Layer 3 of a small transformer language model trained on English Wikipedia (8 layers, counted from 0, width 64).
A neuron's activation on a vector x is SiLU(gate . x) times (in . x), where the dot is the dot product.

Input weights of the MLP neurons that the questions are about. A number n stands for (n - 500) times 0.001.
n8 gate: 300 389 562 403 508 354 731 586 625 237 661 422 632 667 400 561 87 399 491 632 291 437 845 550 235 779 748 550 512 677 246 760 180 601 513 570 463 319 494 456 770 448 228 379 613 485 499 297 556 467 685 457 89 435 290 328 282 395 381 447 558 597 451 275
n21 gate: 273 650 830 240 395 442 595 511 525 414 265 421 622 410 244 208 495 385 515 172 645 201 499 503 521 339 576 479 660 577 444 452 740 526 710 542 458 576 592 437 360 729 589 501 93 625 510 275 523 449 655 643 575 684 585 459 381 476 512 567 486 592 429 487
n31 gate: 373 97 561 651 556 623 525 348 634 423 383 530 154 426 613 492 699 341 671 805 450 534 764 536 760 362 578 512 576 480 379 527 747 497 448 482 467 489 585 169 426 687 753 518 809 734 707 600 476 411 504 388 342 398 341 620 346 564 762 733 503 681 211 224
n47 gate: 307 212 512 492 397 486 801 472 718 219 818 324 540 251 332 558 619 368 344 483 854 473 720 653 227 682 722 779 306 535 235 624 199 368 462 561 367 504 492 741 590 766 788 557 527 731 513 788 400 534 566 684 669 374 590 399 538 485 364 598 396 467 451 612
n59 gate: 568 672 552 505 298 628 422 364 756 627 347 568 294 329 244 384 476 421 459 541 398 533 424 146 868 738 160 404 848 480 604 762 637 943 314 440 761 418 712 312 435 285 421 649 545 506 259 508 523 699 394 647 648 457 542 318 664 133 417 371 675 393 449 532
n68 gate: 639 532 433 563 741 288 575 52 70 328 524 585 653 374 551 722 534 498 159 587 676 392 447 785 586 381 719 242 111 399 547 427 594 638 421 547 624 318 446 711 439 519 621 368 824 184 450 277 435 377 397 578 120 558 419 581 687 558 422 356 314 425 581 316
n81 gate: 629 488 663 568 540 582 442 561 641 473 220 325 580 227 457 642 457 429 493 648 532 437 493 587 374 695 401 612 437 735 178 330 160 527 518 515 759 841 660 207 835 409 620 541 320 255 567 570 606 787 771 483 575 343 765 670 551 220 617 596 556 440 452 535
n85 gate: 731 702 397 238 648 566 694 368 537 454 367 379 540 309 753 330 414 439 419 612 494 101 379 364 451 461 616 169 585 698 332 334 920 551 236 420 188 802 419 493 435 569 502 345 434 584 274 495 592 524 312 586 479 437 229 562 375 509 448 189 612 683 393 580
n96 gate: 289 476 428 659 597 532 299 324 505 252 560 364 464 426 520 652 424 408 430 366 588 344 318 589 777 341 391 599 647 447 456 252 383 456 534 641 331 192 782 200 644 193 471 478 395 425 231 481 688 496 465 649 454 580 864 450 217 380 700 529 486 278 448 584
n105 gate: 641 753 467 439 323 283 793 582 655 419 537 158 530 567 11 776 627 420 463 772 481 654 965 754 250 325 485 473 493 583 487 763 360 383 553 550 737 846 517 587 785 577 403 434 371 611 224 452 536 461 379 753 524 451 553 559 499 397 516 483 379 573 544 390
n122 gate: 326 377 653 193 575 467 397 30 548 307 500 301 326 401 909 614 510 471 828 267 424 532 565 410 831 531 470 505 395 526 585 241 712 759 841 283 679 529 565 664 607 285 706 272 587 238 532 343 311 575 540 354 653 552 566 400 107 353 556 535 551 455 550 483
n149 gate: 467 556 507 445 579 393 587 465 476 562 371 732 613 467 594 780 579 400 42 531 597 544 517 392 374 290 423 359 890 232 641 439 604 334 499 551 377 202 602 502 578 416 443 528 521 543 463 565 622 672 431 693 640 404 793 365 590 255 324 599 449 378 435 479
n160 gate: 380 550 555 589 385 494 666 502 472 349 609 797 554 351 690 586 620 387 472 188 492 168 437 547 375 719 466 439 328 660 385 324 499 483 408 342 612 343 514 824 310 391 557 619 372 538 397 678 631 365 532 384 259 637 347 382 326 835 689 515 198 461 428 663
n162 gate: 532 425 292 429 366 323 789 621 570 335 526 712 499 566 625 747 568 287 249 646 825 677 645 369 452 277 313 451 382 587 868 570 395 261 678 583 597 531 594 365 248 622 403 771 884 447 585 583 781 414 429 780 571 541 634 608 391 556 374 678 373 671 566 567
n165 gate: 365 617 238 481 376 317 736 589 291 466 491 429 626 517 737 675 188 346 449 460 601 285 468 570 368 506 513 282 349 624 190 546 408 531 540 525 649 671 531 403 397 404 882 329 414 486 559 672 716 473 411 485 375 864 255 344 821 565 491 589 365 765 512 338
n172 gate: 591 621 462 32 784 521 505 785 439 653 391 238 290 469 456 593 715 509 524 265 541 465 518 401 350 468 272 466 365 546 273 474 455 549 676 657 533 608 538 501 354 469 595 440 529 396 289 606 540 929 242 586 486 491 575 711 629 223 657 523 412 526 362 123
n176 gate: 654 327 294 143 343 405 552 725 554 252 464 642 69 600 370 517 431 750 563 358 389 527 331 381 504 470 518 570 465 567 411 476 604 581 636 333 696 285 614 444 694 685 759 505 296 870 308 482 497 659 262 744 475 464 425 412 457 458 405 718 691 547 614 428
n184 gate: 191 508 177 600 270 352 548 210 682 602 294 592 249 578 423 770 482 231 621 651 540 401 698 380 456 473 633 284 690 781 358 381 565 340 697 425 867 412 464 752 677 369 362 373 454 558 527 685 420 651 489 548 304 568 392 214 503 461 754 946 420 286 674 343
n8 in: 629 194 420 601 854 415 527 615 299 510 563 446 416 780 799 595 378 234 529 631 712 719 757 692 492 506 231 704 262 517 448 252 402 677 415 695 391 160 741 385 312 318 539 450 473 582 553 340 492 475 574 305 590 627 428 512 322 345 580 419 422 324 516 518
n21 in: 754 486 627 723 519 400 375 778 538 362 660 534 461 502 591 406 470 382 211 530 538 427 548 620 547 613 701 555 395 420 628 627 630 420 777 743 442 603 416 626 486 677 200 321 688 370 585 355 765 439 474 387 408 657 606 517 586 585 463 400 349 640 398 720
n31 in: 511 545 518 532 461 491 301 390 659 671 443 292 561 589 469 558 343 768 313 498 71 575 401 538 582 673 622 155 583 205 531 643 136 806 521 300 554 613 287 507 607 643 373 524 363 621 559 423 642 659 484 508 512 245 545 679 657 513 390 336 649 391 672 681
n47 in: 393 218 778 627 600 710 323 491 702 419 479 251 520 359 91 487 705 673 690 221 489 475 476 700 484 662 265 709 579 342 606 362 593 776 526 634 370 579 562 189 548 647 525 483 691 460 766 336 496 458 606 484 417 403 423 647 738 512 718 608 501 360 389 356
n59 in: 273 266 304 320 676 431 531 626 747 129 502 641 531 616 589 396 632 407 514 542 275 511 424 399 573 608 271 366 492 441 677 712 446 669 579 432 422 395 792 578 241 539 551 449 458 461 372 754 614 371 263 551 413 239 604 803 556 542 123 587 402 557 478 278
n68 in: 457 713 780 655 686 497 122 637 368 208 354 293 595 452 591 409 454 628 773 552 700 304 670 376 787 529 474 661 264 336 497 227 261 627 431 453 312 507 779 727 673 513 361 462 543 566 426 576 554 537 562 305 587 406 564 424 348 456 496 310 282 641 356 729
n81 in: 438 471 950 554 501 215 380 672 495 423 592 254 523 430 293 387 564 490 311 447 557 486 690 520 480 608 363 896 441 283 454 406 561 587 648 592 263 515 593 207 738 597 652 845 362 478 555 373 334 579 728 495 518 554 299 373 533 516 760 512 318 593 344 519
n85 in: 403 300 409 539 486 748 739 409 543 505 565 255 542 654 476 394 390 213 443 582 438 771 580 624 404 791 830 510 518 710 804 714 696 562 652 419 571 244 476 437 544 433 638 457 503 608 391 367 450 340 581 403 609 567 586 754 439 156 808 446 536 480 599 402
n96 in: 620 460 551 426 296 448 540 331 515 604 611 582 571 496 482 545 435 599 541 795 449 556 536 185 353 300 372 648 652 400 530 491 451 422 261 716 442 584 699 486 601 504 704 409 645 269 550 767 452 195 616 786 571 279 376 752 408 325 638 287 394 633 371 281
n105 in: 545 366 296 363 708 256 738 316 459 611 636 480 664 439 602 767 716 513 362 482 605 450 667 481 474 480 641 430 386 614 453 497 579 417 444 253 272 274 441 256 628 256 783 721 428 163 451 559 535 300 393 722 388 522 406 655 539 419 400 350 223 620 613 428
n122 in: 226 609 698 436 497 580 449 298 548 385 302 370 442 342 511 495 371 560 438 546 581 436 448 372 365 258 270 423 114 782 725 679 435 250 231 495 633 379 375 497 541 467 310 455 712 236 827 476 555 532 594 648 368 451 406 560 570 636 251 440 731 595 605 595
n149 in: 503 601 344 647 384 638 385 400 766 293 250 458 570 439 669 537 772 587 309 578 241 636 698 687 565 648 540 536 635 806 531 533 452 528 377 782 450 289 733 319 507 508 454 519 459 274 655 512 575 394 424 587 491 628 575 448 600 459 566 357 679 299 789 385
n160 in: 476 567 510 419 555 448 522 502 315 631 553 335 592 302 449 631 592 575 498 736 517 289 789 967 625 316 442 539 251 578 475 229 620 370 592 346 376 550 581 441 380 296 418 606 400 348 554 153 614 374 189 544 381 469 583 450 325 395 367 632 504 506 543 407
n162 in: 310 453 714 772 397 671 438 384 398 500 506 448 632 484 445 292 322 472 579 445 310 391 582 614 581 553 980 560 432 303 511 509 569 686 339 512 453 513 610 392 386 404 520 750 359 632 342 533 524 544 532 206 345 687 598 448 666 734 211 166 344 262 495 788
n165 in: 361 479 350 531 405 329 303 634 672 516 587 379 591 534 515 438 531 499 568 281 430 274 545 440 870 346 227 405 397 584 458 269 394 608 532 418 417 635 247 639 550 335 306 507 618 704 293 179 531 701 451 472 538 576 448 875 379 548 325 287 561 419 579 512
n172 in: 649 600 367 586 570 283 360 453 518 472 696 529 565 434 565 509 532 224 664 599 639 360 500 944 580 470 556 561 590 496 296 508 551 552 541 577 765 388 727 535 599 399 387 561 248 521 314 485 312 737 287 356 559 344 768 548 734 378 257 544 142 365 433 533
n176 in: 435 676 433 602 372 543 766 467 271 594 557 669 687 426 234 681 386 495 615 895 391 411 422 472 302 594 575 458 290 627 601 484 562 361 482 456 503 719 652 581 489 337 380 793 494 688 258 537 416 667 515 661 294 618 548 538 322 661 216 528 262 594 501 550
n184 in: 352 447 406 554 847 372 361 296 405 493 776 613 130 247 704 551 333 525 538 518 629 519 557 375 424 329 594 502 384 492 442 530 743 259 368 434 483 275 460 497 571 598 651 707 453 623 695 391 429 497 319 478 334 769 451 547 604 750 342 774 486 702 636 508

Each question shows a token from some text and the vector x that enters the MLP there. A number n stands for (n - 500) times 0.0091.

",": 443 441 493 466 572 438 562 477 478 574 432 492 541 619 512 418 480 452 439 529 570 582 546 522 291 604 533 690 449 440 363 456 483 383 555 444 491 443 642 525 491 526 471 470 561 673 512 320 484 320 668 294 528 507 388 513 501 415 463 496 508 580 379 417
The neuron with the highest activation: n8

"en": 497 440 533 647 465 461 486 617 560 419 549 449 544 444 502 279 426 507 461 529 475 598 515 499 713 377 437 537 576 492 476 475 418 288 683 613 464 598 480 534 504 671 550 518 464 635 486 524 531 410 532 275 545 582 514 409 612 417 550 672 661 649 476 467
The neuron with the highest activation: n21

"re": 617 334 486 375 543 448 423 585 727 455 456 528 438 408 428 438 559 309 616 550 340 578 599 558 461 495 497 689 520 461 501 397 600 471 533 542 370 452 475 388 449 702 486 571 424 699 305 564 354 480 584 430 574 386 541 532 524 468 590 754 379 565 549 525
The neuron with the highest activation: n47

"h": 485 491 564 482 505 562 462 362 352 413 413 512 601 518 457 408 512 629 416 423 607 513 564 459 626 386 540 367 413 435 699 494 612 516 436 487 537 349 507 578 558 295 352 503 539 398 459 535 397 413 523 321 535 614 480 486 411 741 372 521 274 696 628 413
The most active neuron and its activation: n68, at about 6.8

"r": 640 435 324 399 539 306 530 542 496 654 611 484 451 627 546 620 662 365 520 630 475 388 359 321 699 572 509 450 539 452 455 381 431 357 482 546 457 413 636 424 522 562 468 516 506 462 487 559 453 567 459 431 577 268 683 447 555 695 533 569 471 688 516 424
The neuron with the highest activation: n172

"an": 522 515 555 657 453 505 445 603 335 686 261 509 562 516 546 501 428 601 413 504 490 623 447 511 557 523 392 694 431 408 462 404 667 402 691 577 439 480 477 722 719 597 574 444 467 601 317 538 502 453 505 386 630 414 524 562 538 558 571 355 628 601 547 622
The neuron with the highest activation: n59

"g": 392 544 498 452 384 414 558 492 340 666 660 534 578 457 573 435 492 437 459 494 531 474 327 422 466 455 391 408 245 512 418 503 388 548 382 465 469 384 494 467 356 412 463 569 382 555 279 538 412 566 396 331 493 695 508 375 534 512 444 503 396 522 529 484
Which three neurons fire most, strongest first? n165, n160, n172

"M": 566 365 579 585 511 415 510 537 414 498 439 484 508 712 618 256 463 475 418 521 467 582 432 506 668 428 417 487 464 579 672 449 420 151 397 566 521 515 464 608 438 474 472 589 548 604 529 584 358 454 529 368 478 527 575 571 435 483 555 457 615 498 534 510
Which three neurons fire most, strongest first? n47, n105, n172

"t": 748 500 422 434 624 615 576 458 500 537 614 528 859 473 400 502 618 457 501 636 504 373 391 573 508 400 584 634 561 460 397 411 384 407 571 398 454 417 664 477 606 504 601 515 377 557 592 537 372 642 440 467 567 513 580 474 475 585 509 436 382 501 744 416
The neuron with the highest activation: n105

"k": 468 492 608 474 394 634 566 480 360 645 498 521 572 399 338 283 585 457 392 582 456 676 384 531 339 484 349 651 650 614 562 667 475 340 405 368 439 313 398 609 422 473 535 537 395 585 670 456 453 481 487 375 586 397 518 573 460 572 501 502 598 326 564 506
The neuron with the highest activation: n68

"l": 570 544 515 534 546 543 380 295 649 508 551 508 342 422 723 337 343 621 522 557 473 588 376 406 546 561 453 587 505 504 732 423 524 465 665 596 381 555 466 370 623 447 623 512 540 349 581 647 446 353 568 391 564 392 380 525 395 531 594 310 495 659 549 496
The most active neuron and its activation: n122, at about 3.1

"i": 461 537 617 361 468 285 548 638 713 473 475 454 712 554 421 657 566 507 395 622 358 644 542 426 583 560 497 577 503 376 550 481 375 435 427 572 461 474 558 314 626 442 497 607 430 316 488 508 501 431 552 434 616 404 471 544 467 595 444 335 701 476 440 519
The most active neuron and its activation: n81, at about 4.4

"ic": 567 424 510 692 604 325 432 489 421 488 462 473 630 458 363 463 394 471 702 460 542 460 439 602 481 449 559 498 352 406 282 353 256 436 429 638 564 448 531 501 631 370 509 495 421 368 434 512 507 499 515 310 567 569 523 259 577 524 491 402 337 379 370 600
Which three neurons fire most, strongest first? n68, n81, n8

" ": 431 515 608 562 508 501 530 526 470 684 536 725 451 488 465 423 570 530 570 553 524 578 415 523 583 381 598 360 480 534 468 523 465 433 668 486 594 413 493 450 595 548 468 478 523 391 509 420 413 466 493 419 485 589 376 462 493 436 528 501 506 487 615 408
The neuron with the highest activation: n184

" |": 576 528 511 480 423 488 590 507 513 676 434 324 570 487 434 555 503 474 536 572 578 519 568 590 551 519 537 558 484 450 591 486 496 359 457 474 445 413 492 470 543 556 366 367 484 527 571 579 478 405 582 450 391 477 541 476 343 526 459 439 534 491 521 563
The two highest activations, in order: n59, n8

"|": 460 447 551 430 347 406 552 664 406 566 512 408 545 422 530 483 558 636 484 725 527 626 584 517 423 452 509 403 337 544 521 481 489 578 452 571 488 568 415 423 531 518 409 381 471 441 530 558 382 379 514 431 444 411 443 342 404 451 388 495 565 317 690 682
The neuron with the highest activation: n8

"u": 435 539 674 471 429 580 546 484 601 391 480 421 533 555 443 542 764 340 672 387 331 586 466 482 608 571 470 428 578 619 692 460 548 382 537 550 406 341 455 463 552 543 296 451 425 456 369 466 452 591 496 419 631 471 583 442 393 547 433 418 602 510 524 410
The most active neuron and its activation: n59, at about 1.3

" d": 527 489 436 413 464 525 619 466 543 478 314 574 540 329 643 308 581 425 527 545 527 570 367 463 403 483 553 499 328 539 609 567 585 307 597 509 525 456 580 540 450 477 396 595 509 397 448 518 407 529 403 373 563 443 617 474 656 476 536 463 437 560 655 416
The most active neuron and its activation: n172, at about 0.7

"o": 499 519 549 420 496 416 484 520 536 559 513 470 490 647 660 414 525 455 495 379 517 513 324 469 473 555 490 460 593 435 371 248 543 198 474 445 398 359 501 562 628 478 542 489 351 369 494 561 464 378 495 543 587 332 425 602 559 601 549 581 557 401 453 694
The neuron with the highest activation: n96

"-": 475 430 513 528 377 503 512 541 515 560 551 545 486 468 511 338 523 680 476 453 438 605 336 538 360 557 453 502 718 479 441 572 402 280 639 443 485 341 561 464 280 407 524 490 601 377 449 490 428 550 572 388 405 422 409 480 577 284 424 316 477 574 604 529
Which three neurons fire most, strongest first? n59, n68, n184

"it": 660 504 529 462 553 383 433 509 476 540 629 541 221 367 416 603 637 611 481 629 395 473 497 503 491 505 619 722 492 363 395 392 567 511 442 569 506 492 455 388 333 725 592 464 357 655 424 457 380 242 434 439 609 429 505 682 532 446 360 523 505 456 416 552
The neuron with the highest activation: n47

"1": 348 660 311 514 525 320 567 411 463 689 470 505 460 503 551 482 440 551 518 600 432 436 347 511 554 343 325 448 555 446 523 570 398 342 526 487 499 480 512 700 602 475 502 484 471 401 461 531 388 407 633 391 543 638 535 497 555 383 468 544 429 434 499 413
The neuron with the highest activation: n184

"he": 517 506 360 484 441 399 447 632 387 479 285 464 529 361 538 531 694 423 526 520 533 650 515 466 563 511 636 651 482 432 396 476 356 475 391 491 520 407 593 383 381 407 428 469 455 532 476 640 471 442 502 361 677 523 403 778 505 681 423 352 231 550 422 432
Which three neurons fire most, strongest first? n172, n162, n122

"as": 642 588 467 510 324 437 379 571 441 597 524 477 542 528 362 361 502 629 467 395 518 601 653 504 497 308 498 569 460 642 491 443 495 333 555 329 486 471 535 416 673 462 397 533 657 408 655 390 326 297 490 390 559 433 424 515 512 430 498 575 522 319 477 623
The most active neuron and its activation: n59, at about 0.81

"m": 640 557 502 576 544 463 427 347 396 520 447 480 660 431 661 499 315 740 317 580 469 577 479 463 777 451 507 230 649 420 669 435 461 499 489 487 429 395 597 565 498 480 554 549 469 369 400 513 394 429 461 363 528 460 596 523 517 400 345 404 283 397 351 551
The neuron with the highest activation: n68

"e": 578 523 380 311 515 574 443 484 377 547 479 541 326 677 294 487 357 503 435 542 485 604 422 475 481 535 496 399 554 447 584 636 500 507 595 498 388 474 328 298 591 651 536 546 404 696 474 370 363 346 608 424 528 529 571 406 634 587 500 454 593 591 477 675
The most active neuron and its activation: n68, at about 0.54

"y": 629 561 507 353 451 398 397 399 466 630 731 509 329 579 390 368 533 384 542 610 549 611 454 625 520 544 545 494 467 416 479 472 361 489 441 574 406 572 496 595 495 722 571 473 490 436 577 405 615 544 576 492 595 387 366 371 360 569 695 325 803 441 689 555
The most active neuron and its activation: n59, at about 0.56

"n": 549 478 513 306 502 607 384 487 362 548 505 482 421 581 526 462 262 520 554 477 469 666 519 470 179 534 577 319 382 430 396 442 385 390 705 615 324 635 669 568 617 607 466 468 539 502 503 513 386 513 576 414 593 474 439 407 552 349 502 526 544 509 708 425
The neuron with the highest activation: n8

"G": 476 466 490 593 441 353 547 471 309 648 585 504 618 518 570 339 489 533 514 560 458 532 350 528 438 392 381 555 322 522 510 551 504 210 445 524 585 529 358 496 380 348 447 568 398 582 374 394 353 598 422 395 469 733 386 435 431 469 467 529 439 494 522 495
Which three neurons fire most, strongest first? n165, n160, n47

"b": 538 499 369 698 503 455 554 455 411 610 414 496 480 535 561 484 637 636 607 719 535 547 460 541 552 505 520 382 543 347 774 606 447 416 351 447 412 299 465 406 516 689 575 515 407 459 443 685 348 475 437 376 574 607 394 623 411 346 587 503 524 497 584 429
The neuron with the highest activation: n31

" C": 507 434 500 604 546 387 569 513 465 644 523 443 480 597 458 305 550 595 513 514 431 434 215 496 531 489 387 463 380 405 524 494 534 154 653 493 546 587 593 500 352 528 591 579 567 564 486 540 436 462 489 416 494 595 380 440 522 485 528 472 521 462 598 480
The two highest activations, in order: n149, n105

" of": 478 423 534 389 588 416 490 443 621 526 453 414 415 484 512 575 493 640 583 426 515 806 443 613 582 554 527 619 392 448 296 510 470 442 746 517 557 569 428 465 503 479 524 531 480 428 554 407 373 476 607 350 563 630 547 425 515 519 532 438 560 732 396 520
The neuron with the highest activation: n81

"d": 547 493 453 612 524 554 502 407 500 643 551 583 640 349 589 540 690 635 418 574 537 448 450 562 617 460 508 600 534 455 626 492 517 455 523 483 263 571 577 693 484 465 355 520 416 255 324 565 582 442 493 352 545 556 510 657 420 401 491 670 303 496 446 519
Which three neurons fire most, strongest first? n160, n68, n96